Layer 2 of a small transformer language model trained on English Wikipedia (8 layers, counted from 0, width 96).
A neuron's activation on a vector x is GELU(gate . x) times (in . x), where the dot is the dot product.
The model reads these tokens: " of" " federal" " service" " a" " year" " later" " in" " New" " Or" "le" "ans" "." " It" " was" " re" "organ" "ized" " and" " must" "ered" " into" " federal" " service" " again" " on"

The vector x that enters this layer's MLP at each token. A number n stands for (n - 500) times 0.014.
0 " of": 448,558,482,562,609,479,478,575,466,696,517,474,404,492,567,536,474,606,569,652,401,453,465,496,461,420,530,611,586,535,376,420,527,426,494,689,345,459,494,533,573,370,477,562,470,533,465,439,547,500,473,537,509,558,548,577,468,479,463,520,448,537,459,485,485,459,466,548,575,564,462,476,420,520,488,539,495,432,453,567,533,225,427,494,534,399,504,390,475,455,536,596,539,587,435,566
1 " federal": 451,462,555,665,438,554,584,417,572,666,470,543,398,525,589,669,477,549,488,464,425,492,475,532,584,461,594,498,493,462,456,515,619,462,544,530,477,322,586,491,499,383,550,549,526,564,441,402,543,488,523,405,523,551,528,592,539,539,572,539,586,441,594,347,421,577,456,448,450,491,551,393,411,574,470,403,397,502,485,585,456,291,547,529,477,486,460,480,479,405,503,458,548,568,467,452
2 " service": 551,528,455,543,469,517,603,615,477,708,472,517,523,396,587,639,479,491,529,505,474,490,375,529,465,469,507,541,519,422,428,581,494,389,587,674,526,451,589,506,352,414,479,407,527,420,524,479,557,512,479,480,531,525,507,500,532,572,677,480,596,505,558,396,459,460,496,428,442,555,448,475,391,533,450,434,459,450,542,601,497,355,583,442,465,479,404,466,517,580,649,519,465,355,418,551
3 " a": 536,450,535,743,491,518,457,494,493,589,545,532,455,482,512,669,508,430,486,541,464,431,623,436,492,524,497,537,476,517,447,493,485,491,455,571,420,385,454,497,464,428,429,574,574,497,564,506,555,440,546,470,422,485,502,436,458,533,582,412,506,420,508,437,488,525,488,573,487,497,492,422,529,533,537,438,497,436,490,593,561,90,474,507,568,533,522,588,528,465,566,528,563,501,593,485
4 " year": 536,535,526,520,513,606,508,564,378,668,505,537,531,459,597,666,512,410,468,632,513,411,465,372,502,502,607,540,489,458,404,570,459,440,521,509,508,453,577,451,486,422,465,465,582,390,421,458,513,499,413,492,529,596,521,583,575,407,565,528,581,581,543,474,478,362,516,393,603,542,488,441,423,467,464,490,488,402,651,483,547,279,493,528,423,598,360,492,523,572,485,551,506,467,551,429
5 " later": 541,491,527,579,511,571,480,578,492,655,432,515,553,523,545,652,553,419,435,536,459,463,343,545,581,447,604,475,561,485,395,497,460,472,472,457,507,482,473,507,475,428,594,418,532,566,478,495,538,482,528,532,571,609,469,498,515,557,556,431,506,527,583,368,493,459,567,448,500,402,523,455,392,449,460,508,611,455,487,466,538,128,395,546,515,475,565,564,546,458,494,565,543,570,498,398
6 " in": 503,516,433,592,590,465,483,510,462,644,444,505,527,395,545,546,482,517,435,564,453,448,466,505,549,510,437,474,512,450,461,483,534,449,582,682,479,447,510,545,525,458,544,458,489,547,549,426,518,526,613,520,466,446,515,570,511,516,525,493,538,514,469,508,556,481,474,492,530,565,501,444,432,601,465,561,542,488,420,561,552,39,439,469,479,504,468,466,491,466,412,666,478,505,551,521
7 " New": 410,476,523,631,434,528,529,441,576,640,459,473,377,405,609,733,480,481,580,545,448,510,692,575,608,547,409,535,480,582,574,443,512,531,467,584,496,449,509,397,446,477,582,442,534,585,458,385,542,523,504,477,519,527,425,605,502,572,494,485,471,454,553,423,431,437,513,509,392,501,551,431,425,593,550,448,475,429,447,568,493,268,571,520,459,373,510,476,483,509,524,488,521,517,502,427
8 " Or": 347,568,446,629,460,571,539,408,609,663,453,480,358,309,584,651,447,523,444,584,577,441,519,558,563,444,504,528,450,576,573,480,539,517,543,628,479,469,486,500,475,443,589,441,468,513,469,430,382,416,542,494,596,395,426,444,451,623,501,495,417,605,562,508,432,435,537,460,561,510,531,497,529,639,473,386,543,402,517,510,457,430,549,633,485,454,522,586,450,478,464,476,552,433,446,494
9 "le": 453,550,543,509,415,520,574,587,501,743,512,585,349,436,616,594,574,481,455,577,558,518,403,571,382,524,397,512,442,479,527,496,378,517,442,603,513,417,541,550,526,387,462,531,527,557,470,457,395,529,507,498,525,398,565,429,441,682,545,474,385,517,551,581,457,505,540,505,543,460,580,487,551,434,429,392,407,367,473,562,533,613,451,572,554,582,481,537,417,447,493,498,504,451,382,511
10 "ans": 517,463,434,388,372,418,482,545,538,781,606,530,462,441,570,541,572,525,561,556,422,537,474,468,367,471,584,502,394,530,449,547,474,454,415,436,424,435,558,546,365,475,555,520,533,566,497,371,539,471,517,535,580,520,523,644,465,446,541,611,443,476,548,519,494,477,524,502,490,508,539,469,481,412,467,452,345,447,464,562,527,443,420,604,609,647,410,659,454,529,520,462,532,498,555,449
11 ".": 566,606,520,493,567,523,427,573,528,669,558,567,486,511,514,648,491,509,423,528,452,460,508,447,513,528,466,552,450,518,489,559,465,471,542,453,425,561,537,397,513,425,564,450,494,535,608,530,445,392,457,478,515,442,574,447,587,534,473,493,463,426,496,474,540,416,473,489,468,453,421,572,490,519,501,511,485,492,512,461,571,81,404,537,492,452,441,537,480,484,640,650,563,539,485,527
12 " It": 696,492,592,568,544,529,495,461,495,656,539,632,443,505,487,683,440,548,477,523,367,394,619,578,463,468,557,547,464,492,495,481,431,520,464,582,406,494,524,372,462,563,498,537,504,502,477,497,509,499,479,520,563,435,434,458,569,476,487,392,686,466,489,484,459,511,507,461,483,389,531,492,503,443,384,496,626,476,440,573,570,195,478,497,498,432,540,515,443,487,481,488,486,551,543,515
13 " was": 594,515,558,578,550,453,488,533,523,759,550,521,508,403,529,632,511,444,387,505,389,487,490,453,395,437,536,469,545,463,594,499,529,538,440,601,454,431,614,521,482,401,465,499,520,452,545,492,508,424,495,572,623,445,465,422,491,421,511,393,565,532,514,492,586,558,486,481,447,434,456,363,426,503,494,412,601,484,517,569,579,211,488,521,418,523,455,572,548,536,512,491,527,629,506,512
14 " re": 573,529,509,583,516,538,551,481,544,653,486,557,607,390,499,657,581,480,375,533,466,572,477,597,522,558,409,537,585,499,422,471,517,613,506,587,556,416,499,442,564,414,526,455,518,452,448,400,569,409,486,391,600,467,363,406,587,537,486,479,544,561,459,358,494,485,447,564,531,476,491,424,458,518,450,450,495,437,420,616,527,281,552,514,384,442,502,563,440,373,520,606,567,538,587,476
15 "organ": 485,397,539,555,395,534,625,463,482,688,562,549,535,452,564,680,605,478,401,457,482,538,477,569,468,545,403,518,542,377,496,468,563,424,396,583,493,535,517,559,432,476,492,407,495,614,464,462,603,475,567,500,643,542,454,627,595,656,516,478,408,538,509,430,491,467,457,389,464,443,655,434,420,472,461,517,473,447,513,535,472,361,534,396,476,462,488,469,523,466,469,623,534,494,379,436
16 "ized": 477,507,492,441,464,511,486,610,557,615,540,547,494,499,539,482,565,510,404,497,398,373,400,441,436,591,479,638,524,478,495,629,554,361,520,568,442,492,612,479,383,387,523,449,474,570,489,473,653,532,507,600,614,562,495,462,622,578,534,583,508,493,622,444,526,488,422,460,551,478,443,464,531,540,516,507,512,428,552,594,455,273,493,537,543,402,463,391,518,342,509,515,344,504,470,524
17 " and": 570,552,514,496,543,455,469,471,520,660,597,556,473,402,487,585,537,541,459,583,302,443,461,487,539,451,472,584,524,522,517,560,489,483,605,660,476,516,572,534,627,481,529,491,457,569,497,486,481,517,483,524,548,536,479,498,455,431,502,538,378,511,528,532,391,547,454,481,562,432,505,391,438,502,427,504,486,437,513,548,530,124,454,504,558,404,540,560,519,386,467,513,518,539,602,414
18 " must": 560,459,524,519,511,536,487,521,464,703,497,605,446,460,530,561,554,483,351,499,464,407,468,484,515,483,577,483,399,471,522,443,590,463,467,643,462,449,581,596,545,442,433,504,488,390,437,438,578,453,440,454,613,615,502,473,520,461,521,496,680,439,488,390,557,626,491,469,518,404,514,436,423,583,535,420,515,508,441,561,536,262,431,562,635,485,532,653,445,428,541,531,497,508,493,423
19 "ered": 454,529,471,400,489,452,537,595,577,680,486,600,570,501,473,525,525,513,361,440,447,432,404,496,368,516,417,516,503,536,521,521,498,503,503,533,462,537,544,503,450,386,480,488,533,417,478,530,668,356,511,589,584,514,559,591,583,560,522,551,563,421,608,434,492,535,431,509,462,535,548,322,531,542,355,459,537,457,517,578,575,295,435,565,555,399,566,475,567,398,543,531,454,627,440,456
20 " into": 497,529,494,556,517,566,386,480,551,704,535,479,464,379,434,616,551,483,424,505,392,597,435,504,462,440,470,478,498,499,436,502,573,445,572,603,465,470,439,497,442,481,483,530,468,526,524,476,573,407,526,560,553,530,517,560,494,460,531,467,621,401,515,502,520,483,487,561,563,582,419,345,428,572,460,563,593,506,476,596,557,154,437,507,474,439,533,559,481,483,462,645,418,528,568,526
21 " federal": 488,460,571,634,433,562,603,432,558,672,449,539,425,509,572,684,467,514,480,450,435,510,470,528,595,479,564,496,464,467,472,530,587,492,548,526,474,313,577,473,503,400,517,511,505,545,471,394,571,507,508,440,526,569,510,595,548,571,617,542,598,424,585,327,432,569,450,419,457,499,549,378,424,570,474,416,438,478,520,587,468,255,584,535,480,458,472,461,471,435,486,444,524,547,479,453
22 " service": 556,540,478,513,496,512,620,617,470,690,454,524,533,402,603,644,502,470,527,505,454,490,399,489,454,464,517,546,510,432,433,580,490,412,595,647,507,471,586,482,340,434,482,414,496,408,533,477,557,517,476,480,558,538,495,484,549,577,675,457,603,508,544,400,456,450,496,462,467,580,455,448,420,536,432,431,502,415,560,590,483,309,580,453,467,478,399,491,513,599,631,518,460,344,426,530
23 " again": 551,458,541,542,507,571,460,453,436,670,455,500,525,416,476,669,564,502,378,458,483,488,346,545,554,492,540,561,524,454,386,554,491,504,519,500,498,518,625,462,446,432,605,443,492,508,442,532,483,387,645,544,561,599,438,520,578,508,496,498,580,448,531,455,446,505,573,466,537,402,476,366,440,428,445,513,643,519,533,471,498,160,505,532,479,512,598,565,535,448,527,534,510,517,470,499
24 " on": 537,543,462,529,511,475,497,476,558,661,440,443,464,464,538,606,447,481,487,516,429,523,437,531,480,444,489,502,554,428,507,492,542,464,607,587,435,459,530,591,494,469,405,417,494,599,545,443,556,467,619,467,599,452,592,594,548,499,558,414,607,409,563,511,493,507,506,406,576,605,502,402,485,620,460,482,528,505,471,452,565,113,465,551,578,488,515,451,533,417,434,490,385,533,516,478

Each question shows the input weights of one neuron of the MLP. A number n stands for (n - 500) times 0.0014.

n0 gate: 366,513,307,413,605,275,508,455,627,298,406,455,483,713,363,388,512,578,612,418,651,500,506,493,547,409,446,518,442,533,382,554,452,374,785,403,578,569,501,561,747,540,379,468,431,418,698,504,675,466,512,607,504,413,487,434,503,583,645,475,489,473,325,464,428,475,593,487,217,354,429,518,449,614,582,585,408,461,427,508,631,553,693,583,723,463,492,620,449,705,463,513,565,559,497,438
n0 in: 492,362,527,467,377,709,561,504,562,574,708,568,503,288,542,536,508,397,546,397,354,630,415,460,532,504,637,432,668,379,529,701,274,727,207,586,576,598,434,334,190,589,610,533,488,604,557,612,366,558,324,413,522,561,385,423,433,551,333,423,421,471,789,616,567,414,570,472,578,546,596,633,405,210,511,462,648,554,524,250,347,365,570,534,252,626,331,589,511,520,565,605,479,403,453,704
It fires most on token 19 "ered"

n89 gate: 436,447,423,386,424,524,370,556,740,376,538,328,601,566,468,330,215,699,610,459,547,482,462,387,540,505,578,678,505,723,499,659,446,535,593,533,490,525,496,356,531,395,594,528,594,635,558,620,632,563,532,471,447,477,591,588,411,527,519,713,484,236,483,529,454,551,344,635,260,574,319,392,487,456,503,527,378,718,452,579,690,572,492,546,493,431,528,661,425,612,546,274,518,409,268,346
n89 in: 400,301,346,505,635,324,395,676,495,379,520,132,417,460,461,423,493,232,562,577,464,699,619,499,469,573,600,424,623,438,321,430,515,310,546,419,495,578,575,555,494,633,410,551,389,621,773,642,541,548,426,600,448,523,520,549,427,497,464,505,560,552,583,569,525,326,501,580,498,539,514,603,307,504,630,542,657,521,317,407,574,409,497,510,592,676,451,381,633,571,607,634,712,779,509,530
On which token does it fire most, and how strongly? 21 " federal", at about 0.46

n68 gate: 726,485,561,305,445,552,702,367,719,554,450,419,390,555,390,274,393,519,562,288,480,554,654,563,462,513,612,602,633,367,510,531,442,486,538,448,443,553,649,403,383,569,628,651,471,542,664,643,486,605,438,404,456,507,501,484,415,532,524,428,369,407,525,239,513,480,465,624,511,596,598,566,480,510,499,486,514,389,442,485,616,457,518,750,412,426,588,391,583,439,435,305,409,642,534,612
n68 in: 559,518,465,342,480,636,630,556,885,630,595,461,390,521,363,477,424,435,533,548,309,470,541,442,576,586,643,452,498,495,510,610,242,335,532,456,440,554,658,438,487,686,629,556,441,455,588,414,759,537,520,406,473,525,373,499,440,571,519,527,332,445,539,434,377,560,656,496,609,566,525,733,782,266,365,420,361,466,680,392,683,384,534,751,249,443,556,487,488,514,495,280,491,540,536,712
Its two highest activations, in order, are on tokens 12 " It", 16 "ized"

n112 gate: 554,555,397,365,552,217,377,638,450,392,424,460,355,416,660,418,347,607,446,515,630,556,515,548,526,460,404,345,435,557,491,261,799,494,455,497,527,473,432,670,614,659,426,616,705,421,481,352,378,450,631,466,521,506,617,546,563,385,462,493,517,584,179,644,562,473,529,408,493,590,333,521,469,598,555,534,454,373,370,515,815,475,503,737,683,574,591,397,388,534,558,553,567,568,476,321
n112 in: 652,468,582,670,472,528,444,626,314,414,377,551,288,588,602,651,441,474,675,451,482,471,502,556,563,418,477,672,443,428,462,549,528,438,565,558,518,415,431,426,369,418,387,406,458,448,281,345,533,390,543,551,406,698,457,761,355,743,314,600,450,521,374,467,332,439,509,356,628,574,562,389,532,806,440,737,529,514,673,499,583,526,580,490,417,527,453,430,502,422,498,584,521,561,409,602
Its three highest activations, in order, are on tokens 0 " of", 6 " in", 24 " on"

n107 gate: 566,602,430,379,436,388,459,623,512,644,483,426,305,591,381,442,522,367,397,353,490,549,361,564,482,455,716,231,463,472,457,559,579,376,618,439,597,547,522,524,595,603,379,556,621,490,649,437,440,583,536,635,476,330,454,386,355,612,524,377,511,598,498,573,790,490,461,481,458,558,444,493,725,402,523,384,498,494,534,577,560,540,479,482,377,694,350,370,381,628,347,481,561,726,479,747
n107 in: 623,532,384,377,442,580,679,555,533,525,611,693,584,420,452,524,538,502,419,448,445,247,355,494,361,467,578,411,450,512,379,585,534,439,540,517,561,398,485,458,697,559,590,349,744,604,521,565,540,500,435,576,530,206,378,397,466,495,450,358,539,484,400,307,450,642,773,718,518,462,460,639,713,379,400,323,725,345,579,568,627,390,457,568,544,476,493,596,414,537,254,405,602,667,506,572
It fires most on token 13 " was"

n40 gate: 417,534,360,569,296,552,436,605,573,680,654,564,368,649,555,540,522,660,570,596,536,433,414,601,566,600,488,409,523,511,444,665,747,263,381,458,545,470,471,381,481,482,553,604,459,295,435,478,567,438,520,379,635,370,281,381,567,291,541,547,498,541,603,192,505,613,410,464,607,571,569,573,460,596,528,424,584,468,482,467,372,551,475,500,516,611,478,455,453,449,316,409,419,454,427,631
n40 in: 516,456,589,631,359,651,598,417,623,593,403,507,488,540,474,465,606,466,439,539,585,787,498,404,358,476,441,654,604,541,391,474,456,450,530,441,409,484,445,529,642,376,486,384,407,457,434,562,562,471,546,602,491,591,560,448,439,398,543,454,599,520,466,546,252,599,320,465,328,328,497,484,586,476,531,487,517,548,302,587,593,599,371,436,592,396,658,497,479,625,386,306,418,581,299,642
Its two highest activations, in order, are on tokens 1 " federal", 21 " federal"

n123 gate: 633,502,507,584,549,285,632,420,574,403,523,289,392,612,530,512,462,330,479,499,397,577,512,278,463,400,365,424,363,214,414,609,625,544,480,620,498,525,435,384,591,550,355,640,515,657,478,460,643,586,723,486,405,344,505,383,521,628,370,509,491,511,495,755,541,107,585,490,491,513,447,381,632,582,562,712,459,636,351,504,553,488,704,496,542,607,228,542,532,509,414,591,531,778,386,634
n123 in: 412,585,274,373,449,406,441,574,614,420,383,541,573,206,680,608,641,694,663,464,427,487,535,554,644,507,563,394,385,504,651,385,679,270,447,554,387,568,502,633,483,543,339,288,476,540,606,374,566,471,497,577,476,719,397,356,534,486,495,396,522,521,415,656,395,424,530,411,464,476,603,506,235,330,540,531,565,606,499,702,502,493,432,295,550,542,498,533,453,510,460,662,343,434,545,295
On which token does it fire most, and how strongly? 6 " in", at about 4.6

n34 gate: 299,422,280,528,456,645,531,409,610,385,573,430,452,403,397,627,568,504,446,499,640,716,563,353,367,514,734,441,429,498,496,600,368,351,497,490,552,432,512,382,589,583,512,614,474,504,492,507,551,476,547,320,637,573,529,628,343,511,528,708,497,385,576,361,346,533,515,257,542,531,417,330,726,501,825,589,510,400,399,649,494,512,678,508,625,514,536,330,404,571,484,370,509,600,538,448
n34 in: 393,227,582,385,450,368,540,433,701,369,448,309,409,518,517,542,615,360,626,419,547,704,603,446,587,619,566,449,284,571,425,500,531,354,468,662,651,439,554,664,510,519,662,577,402,464,397,552,528,573,563,819,492,317,348,584,425,456,543,543,533,527,415,254,414,492,627,495,441,349,571,527,455,613,660,469,613,612,348,531,502,495,338,523,624,422,613,381,369,372,545,374,487,589,477,570
It fires most on token 7 " New"

n222 gate: 470,500,572,488,353,528,568,740,410,504,571,527,417,503,292,559,497,549,443,480,465,470,572,485,626,640,446,434,545,494,631,496,636,218,510,545,527,508,410,511,371,591,686,531,468,644,568,513,644,477,697,554,596,381,473,552,444,634,500,415,438,534,485,432,438,390,581,431,374,468,746,533,374,460,513,468,361,528,536,626,550,372,463,472,531,426,790,668,563,476,361,499,414,537,553,491
n222 in: 607,517,466,462,517,612,512,392,598,569,505,498,483,411,505,484,464,447,584,425,557,465,499,497,554,530,569,437,678,575,434,480,520,569,361,429,423,453,340,454,613,439,612,377,443,614,588,397,471,565,380,669,458,388,658,577,578,329,475,474,394,271,522,502,428,642,516,463,517,367,438,395,435,614,486,458,646,528,317,704,567,605,330,762,393,432,510,603,427,527,523,463,508,282,449,529
It fires most on token 7 " New"

n141 gate: 699,528,603,414,423,363,477,344,378,502,584,547,667,508,509,278,551,434,464,369,463,624,306,368,431,385,599,517,508,617,626,449,423,589,577,454,521,540,520,384,496,495,521,508,430,596,675,790,547,478,399,358,651,664,345,550,425,560,484,495,525,428,616,501,366,326,475,263,540,243,415,463,535,390,495,552,629,473,284,508,640,437,430,665,587,616,324,427,453,530,641,515,647,563,537,525
n141 in: 488,415,448,310,498,305,635,647,488,517,495,617,497,693,478,684,288,416,407,567,465,591,415,400,253,508,400,486,551,510,403,544,584,672,440,501,507,523,640,435,393,473,395,365,616,342,576,656,507,325,582,391,718,488,365,356,499,221,411,581,695,328,467,400,600,572,548,563,515,552,674,665,445,526,486,220,598,379,443,423,489,567,483,575,509,605,532,564,478,554,529,476,419,412,479,712
On which token does it fire most, and how strongly? 13 " was", at about 3.9

n91 gate: 529,565,500,571,616,467,451,483,575,353,151,629,618,445,434,469,427,519,492,464,548,463,533,600,628,457,651,410,521,609,449,455,598,637,533,559,525,482,357,508,525,589,396,403,447,640,294,551,582,486,200,365,432,531,438,502,744,472,419,354,555,547,438,424,421,698,483,394,563,542,358,532,268,565,637,411,464,409,379,527,705,565,786,533,581,559,527,450,386,343,363,516,462,470,667,382
n91 in: 686,601,446,434,553,450,552,617,342,525,607,605,476,582,701,669,474,525,369,378,412,539,555,576,462,386,582,424,586,570,691,499,571,709,393,565,418,388,588,246,667,401,280,501,425,356,349,395,278,530,508,553,562,633,537,501,771,534,390,267,583,408,444,585,434,358,557,586,482,376,457,656,507,563,384,571,502,374,449,532,551,537,379,446,361,669,577,326,655,504,677,648,458,517,426,419
Its two highest activations, in order, are on tokens 14 " re", 18 " must"

n60 gate: 529,377,616,561,562,661,392,445,747,282,229,417,525,737,320,438,561,360,386,427,543,666,521,575,530,417,635,354,533,566,246,476,415,481,423,533,443,520,137,648,672,637,563,591,386,641,686,411,595,351,567,429,455,640,627,499,486,512,415,471,543,392,544,507,675,426,388,688,489,502,736,303,531,564,580,516,765,583,418,406,528,438,434,464,445,445,588,499,501,428,431,516,434,419,560,661
n60 in: 306,538,353,542,552,316,534,607,316,573,425,459,687,460,727,407,449,569,453,538,481,558,384,506,631,390,486,499,527,397,436,690,686,450,551,407,519,578,620,593,140,459,424,415,639,582,455,635,321,595,446,523,695,342,289,418,551,553,417,560,402,619,715,525,549,367,647,438,468,646,418,566,417,708,455,619,414,646,578,486,503,514,392,681,448,650,381,409,330,455,579,702,377,498,536,232
It fires most on token 5 " later"

n98 gate: 595,482,380,477,480,593,593,460,518,610,410,527,359,314,569,579,411,430,528,615,758,581,341,575,499,669,624,627,401,337,688,544,729,494,228,404,737,544,487,572,380,453,608,646,469,391,457,354,438,441,351,303,472,586,416,490,630,482,581,626,356,653,600,332,358,371,753,298,550,571,484,553,432,546,495,407,498,483,465,464,441,535,415,450,451,411,565,280,327,450,671,569,503,587,466,561
n98 in: 418,470,409,454,491,412,723,491,554,616,741,506,363,556,593,503,454,544,455,658,447,442,463,511,706,474,325,612,439,440,400,532,438,485,554,437,552,444,600,575,374,383,495,567,393,493,557,409,467,428,384,419,386,532,477,526,372,519,443,800,598,357,437,471,405,552,645,464,537,452,447,624,563,395,558,423,560,521,614,640,459,517,633,584,554,629,583,441,454,543,766,470,249,527,516,719
On which token does it fire most, and how strongly? 2 " service", at about 7.1

n117 gate: 368,552,492,465,557,537,301,608,596,549,371,559,349,424,316,497,653,608,482,476,455,533,505,456,619,621,660,253,702,652,475,520,569,452,504,637,473,591,386,486,626,574,421,442,644,544,624,336,616,386,642,475,449,316,405,418,493,354,450,469,442,294,367,426,654,407,416,549,338,522,341,588,580,456,621,489,377,490,411,603,422,533,386,426,587,626,556,677,426,487,463,596,463,446,547,551
n117 in: 640,423,560,496,423,579,566,425,474,512,708,580,479,388,473,455,377,437,192,610,397,641,414,471,491,303,467,535,390,576,516,646,556,320,446,552,433,626,511,581,594,522,554,539,199,653,473,431,442,409,201,490,790,607,562,461,588,560,485,579,352,705,458,595,481,344,437,479,615,537,599,390,319,642,277,508,554,532,554,508,430,356,446,653,522,535,505,504,523,516,472,411,712,510,350,521
Its three highest activations, in order, are on tokens 20 " into", 11 ".", 18 " must"

n104 gate: 435,557,390,517,486,517,688,460,592,591,450,586,310,687,393,471,687,579,670,613,468,681,653,656,754,460,266,596,648,446,582,433,432,619,353,485,542,512,291,593,367,519,344,525,532,407,332,579,755,490,517,460,523,500,461,309,688,426,427,364,501,508,441,562,727,406,391,635,382,596,468,634,547,312,688,691,412,459,275,393,453,516,565,388,313,385,488,429,612,363,342,441,474,393,431,750
n104 in: 555,617,503,463,615,623,270,560,334,629,552,588,676,390,598,640,532,706,204,563,589,306,380,408,444,434,460,355,568,562,417,559,506,374,541,419,337,280,344,597,564,564,263,370,458,480,633,429,482,585,544,364,395,437,602,612,629,776,520,395,475,578,501,447,284,522,464,568,463,432,317,416,496,509,543,397,400,484,507,561,605,512,521,591,380,495,480,598,505,683,633,377,670,457,550,478
It fires most on token 14 " re"

n125 gate: 549,454,566,546,431,704,493,571,613,328,317,465,500,410,389,563,358,650,409,524,705,386,522,552,484,575,732,592,424,676,490,370,744,447,364,434,715,352,354,370,479,371,646,587,372,656,538,523,681,388,412,347,473,437,510,644,498,680,344,448,420,546,481,354,342,417,699,465,459,385,510,544,433,598,574,518,571,525,491,469,299,543,618,447,672,498,622,635,393,449,472,416,641,319,525,354
n125 in: 554,536,572,505,474,586,289,534,473,607,427,473,430,616,642,547,647,732,402,480,342,303,301,446,536,402,405,464,483,543,257,562,509,389,570,362,420,676,416,464,331,499,243,403,438,573,590,415,634,606,374,506,479,452,595,342,541,654,444,409,489,524,335,342,501,613,476,624,506,375,560,378,453,491,612,380,416,584,605,378,493,446,481,433,765,578,683,606,516,503,566,498,569,588,487,771
It fires most on token 5 " later"

n201 gate: 580,660,565,460,447,574,535,653,271,603,522,417,256,577,447,589,469,543,552,496,511,430,589,602,468,327,445,491,593,397,511,370,424,344,418,416,570,371,543,555,523,488,299,588,260,400,278,594,394,591,360,496,500,719,447,386,294,723,420,522,440,582,574,698,411,344,449,397,555,558,561,512,546,535,500,374,384,525,521,500,494,569,466,505,361,628,553,482,701,582,614,410,544,584,412,377
n201 in: 383,580,619,350,519,434,424,491,437,420,614,563,417,361,460,473,634,576,473,541,538,640,609,472,492,463,493,489,606,505,435,266,365,448,337,374,408,386,525,367,574,509,296,477,684,379,509,386,471,566,697,478,555,477,644,416,414,826,351,461,667,732,373,510,605,388,535,525,478,422,493,641,446,545,577,577,412,468,467,522,611,504,554,469,523,400,583,529,467,602,552,547,553,612,353,607
It fires most on token 9 "le"

n25 gate: 335,310,495,270,499,607,495,339,466,423,355,432,545,402,423,427,623,414,412,321,493,374,605,649,395,513,799,640,570,378,411,521,510,592,630,579,415,620,582,563,242,504,718,525,589,637,622,464,678,547,371,435,610,612,503,238,465,287,402,470,766,338,515,553,411,397,413,552,502,733,448,432,640,348,466,383,540,574,530,217,513,576,727,618,398,640,557,513,434,496,656,501,531,541,529,493
n25 in: 553,499,467,408,424,339,439,451,624,439,435,268,264,593,584,647,285,688,268,385,411,451,389,380,616,466,557,647,407,621,554,561,550,704,528,378,473,456,560,316,427,498,467,614,518,458,542,613,409,563,533,427,485,425,737,557,601,768,618,430,519,544,670,640,544,415,342,238,478,405,613,585,567,468,524,433,429,518,383,567,552,529,213,630,349,480,512,404,725,374,377,587,460,473,485,570
Its two highest activations, in order, are on tokens 16 "ized", 14 " re"

n148 gate: 536,433,603,445,664,527,359,337,644,538,419,562,557,488,593,499,691,563,413,236,711,463,468,498,569,335,577,665,610,462,505,603,347,419,519,273,556,543,524,354,510,383,764,518,644,481,638,646,296,622,508,443,583,588,618,487,518,401,356,548,459,337,665,585,552,405,566,319,440,515,388,320,527,344,650,514,452,582,581,266,485,498,449,577,642,336,372,426,635,394,588,232,450,333,493,478
n148 in: 416,520,636,646,417,617,644,764,507,465,583,563,618,713,417,517,657,550,389,326,369,507,544,629,627,503,608,324,509,405,400,670,377,328,340,646,527,499,419,443,655,381,424,493,418,740,314,329,475,321,927,534,509,423,522,456,623,624,593,448,509,546,604,381,617,478,464,494,344,425,502,365,449,522,578,506,578,409,427,445,538,486,488,520,344,486,711,740,468,456,428,592,458,509,408,246
It fires most on token 23 " again"

n252 gate: 473,404,582,540,543,413,610,556,409,503,551,555,589,545,445,546,260,459,435,427,518,482,387,520,393,462,443,633,546,365,499,347,559,424,278,543,586,621,585,438,581,470,620,631,537,478,181,385,404,552,397,546,554,403,340,562,746,610,479,715,372,367,610,363,380,564,507,720,469,660,551,370,566,532,344,321,417,543,489,578,517,497,643,635,476,495,456,419,468,590,679,281,509,614,478,588
n252 in: 643,525,550,358,512,347,546,576,458,537,562,581,517,590,549,348,502,476,243,654,193,463,544,681,446,496,363,637,501,406,556,518,547,478,522,393,511,363,504,513,415,362,541,431,603,496,531,610,620,520,573,537,488,426,663,681,396,448,672,381,289,461,612,509,447,508,488,445,604,484,502,553,681,678,578,502,470,532,547,589,386,501,323,475,513,653,435,354,494,423,490,706,409,701,420,478
Its two highest activations, in order, are on tokens 19 "ered", 16 "ized"

n149 gate: 456,477,434,411,645,458,748,538,516,691,458,379,446,565,640,257,626,454,605,558,307,435,367,480,489,412,525,353,604,438,377,680,495,306,519,486,440,609,427,502,358,605,675,321,507,480,523,412,444,417,463,786,402,718,512,522,570,552,680,677,517,539,626,497,715,359,553,639,508,591,472,422,256,381,455,523,426,578,573,531,411,523,434,674,502,679,461,413,404,358,469,342,552,642,406,445
n149 in: 358,579,490,531,442,330,670,324,489,642,621,471,515,309,516,481,558,299,547,751,420,574,329,337,571,649,424,620,596,505,568,593,476,426,498,452,388,546,445,564,513,631,641,385,436,537,762,410,446,343,603,390,448,605,596,324,285,553,734,748,358,558,520,497,379,546,476,459,652,467,491,414,406,438,514,522,365,340,514,625,302,497,411,474,634,580,402,574,309,605,649,349,363,499,535,426
On which token does it fire most, and how strongly? 10 "ans", at about 19

n86 gate: 433,418,526,468,558,484,358,623,635,263,652,579,612,580,650,425,454,518,434,271,443,507,618,351,422,494,375,506,488,512,418,594,402,309,606,313,562,688,573,523,322,520,699,285,563,589,719,520,577,600,494,427,333,540,537,432,664,419,425,676,542,634,650,673,415,626,496,246,366,567,510,465,477,524,446,567,442,507,422,559,533,418,550,490,525,415,401,499,713,458,531,575,452,486,638,501
n86 in: 680,347,578,487,658,489,466,295,709,394,407,319,379,579,360,393,435,423,242,484,353,443,379,448,628,484,361,590,768,386,339,644,437,662,467,487,524,602,458,425,561,476,347,328,379,691,465,619,572,744,460,444,536,720,456,520,372,459,586,495,552,517,559,459,539,507,435,446,563,437,522,457,437,646,538,455,581,603,671,621,456,533,424,618,502,521,436,522,505,635,565,558,417,429,642,259
It fires most on token 16 "ized"

n221 gate: 613,206,658,462,352,385,560,570,532,329,511,564,373,610,499,531,566,566,346,527,484,349,397,469,515,314,395,584,632,337,520,589,339,515,468,523,646,711,319,535,484,444,484,390,591,803,325,641,531,587,566,658,356,406,417,517,498,727,712,393,513,542,532,660,513,302,400,494,553,434,517,411,477,495,614,509,552,558,289,551,690,605,496,508,341,553,679,278,800,399,378,524,333,583,647,643
n221 in: 305,280,441,559,660,563,632,598,807,499,630,503,550,368,496,524,729,376,432,698,264,347,719,532,687,464,294,545,779,455,637,591,445,452,640,519,605,493,570,539,337,525,440,494,533,596,574,584,340,369,667,374,590,328,278,502,450,613,313,361,472,539,543,822,207,288,263,325,330,536,489,393,589,528,486,551,546,646,678,511,695,500,384,482,549,474,414,587,459,715,324,521,354,486,571,638
It fires most on token 15 "organ"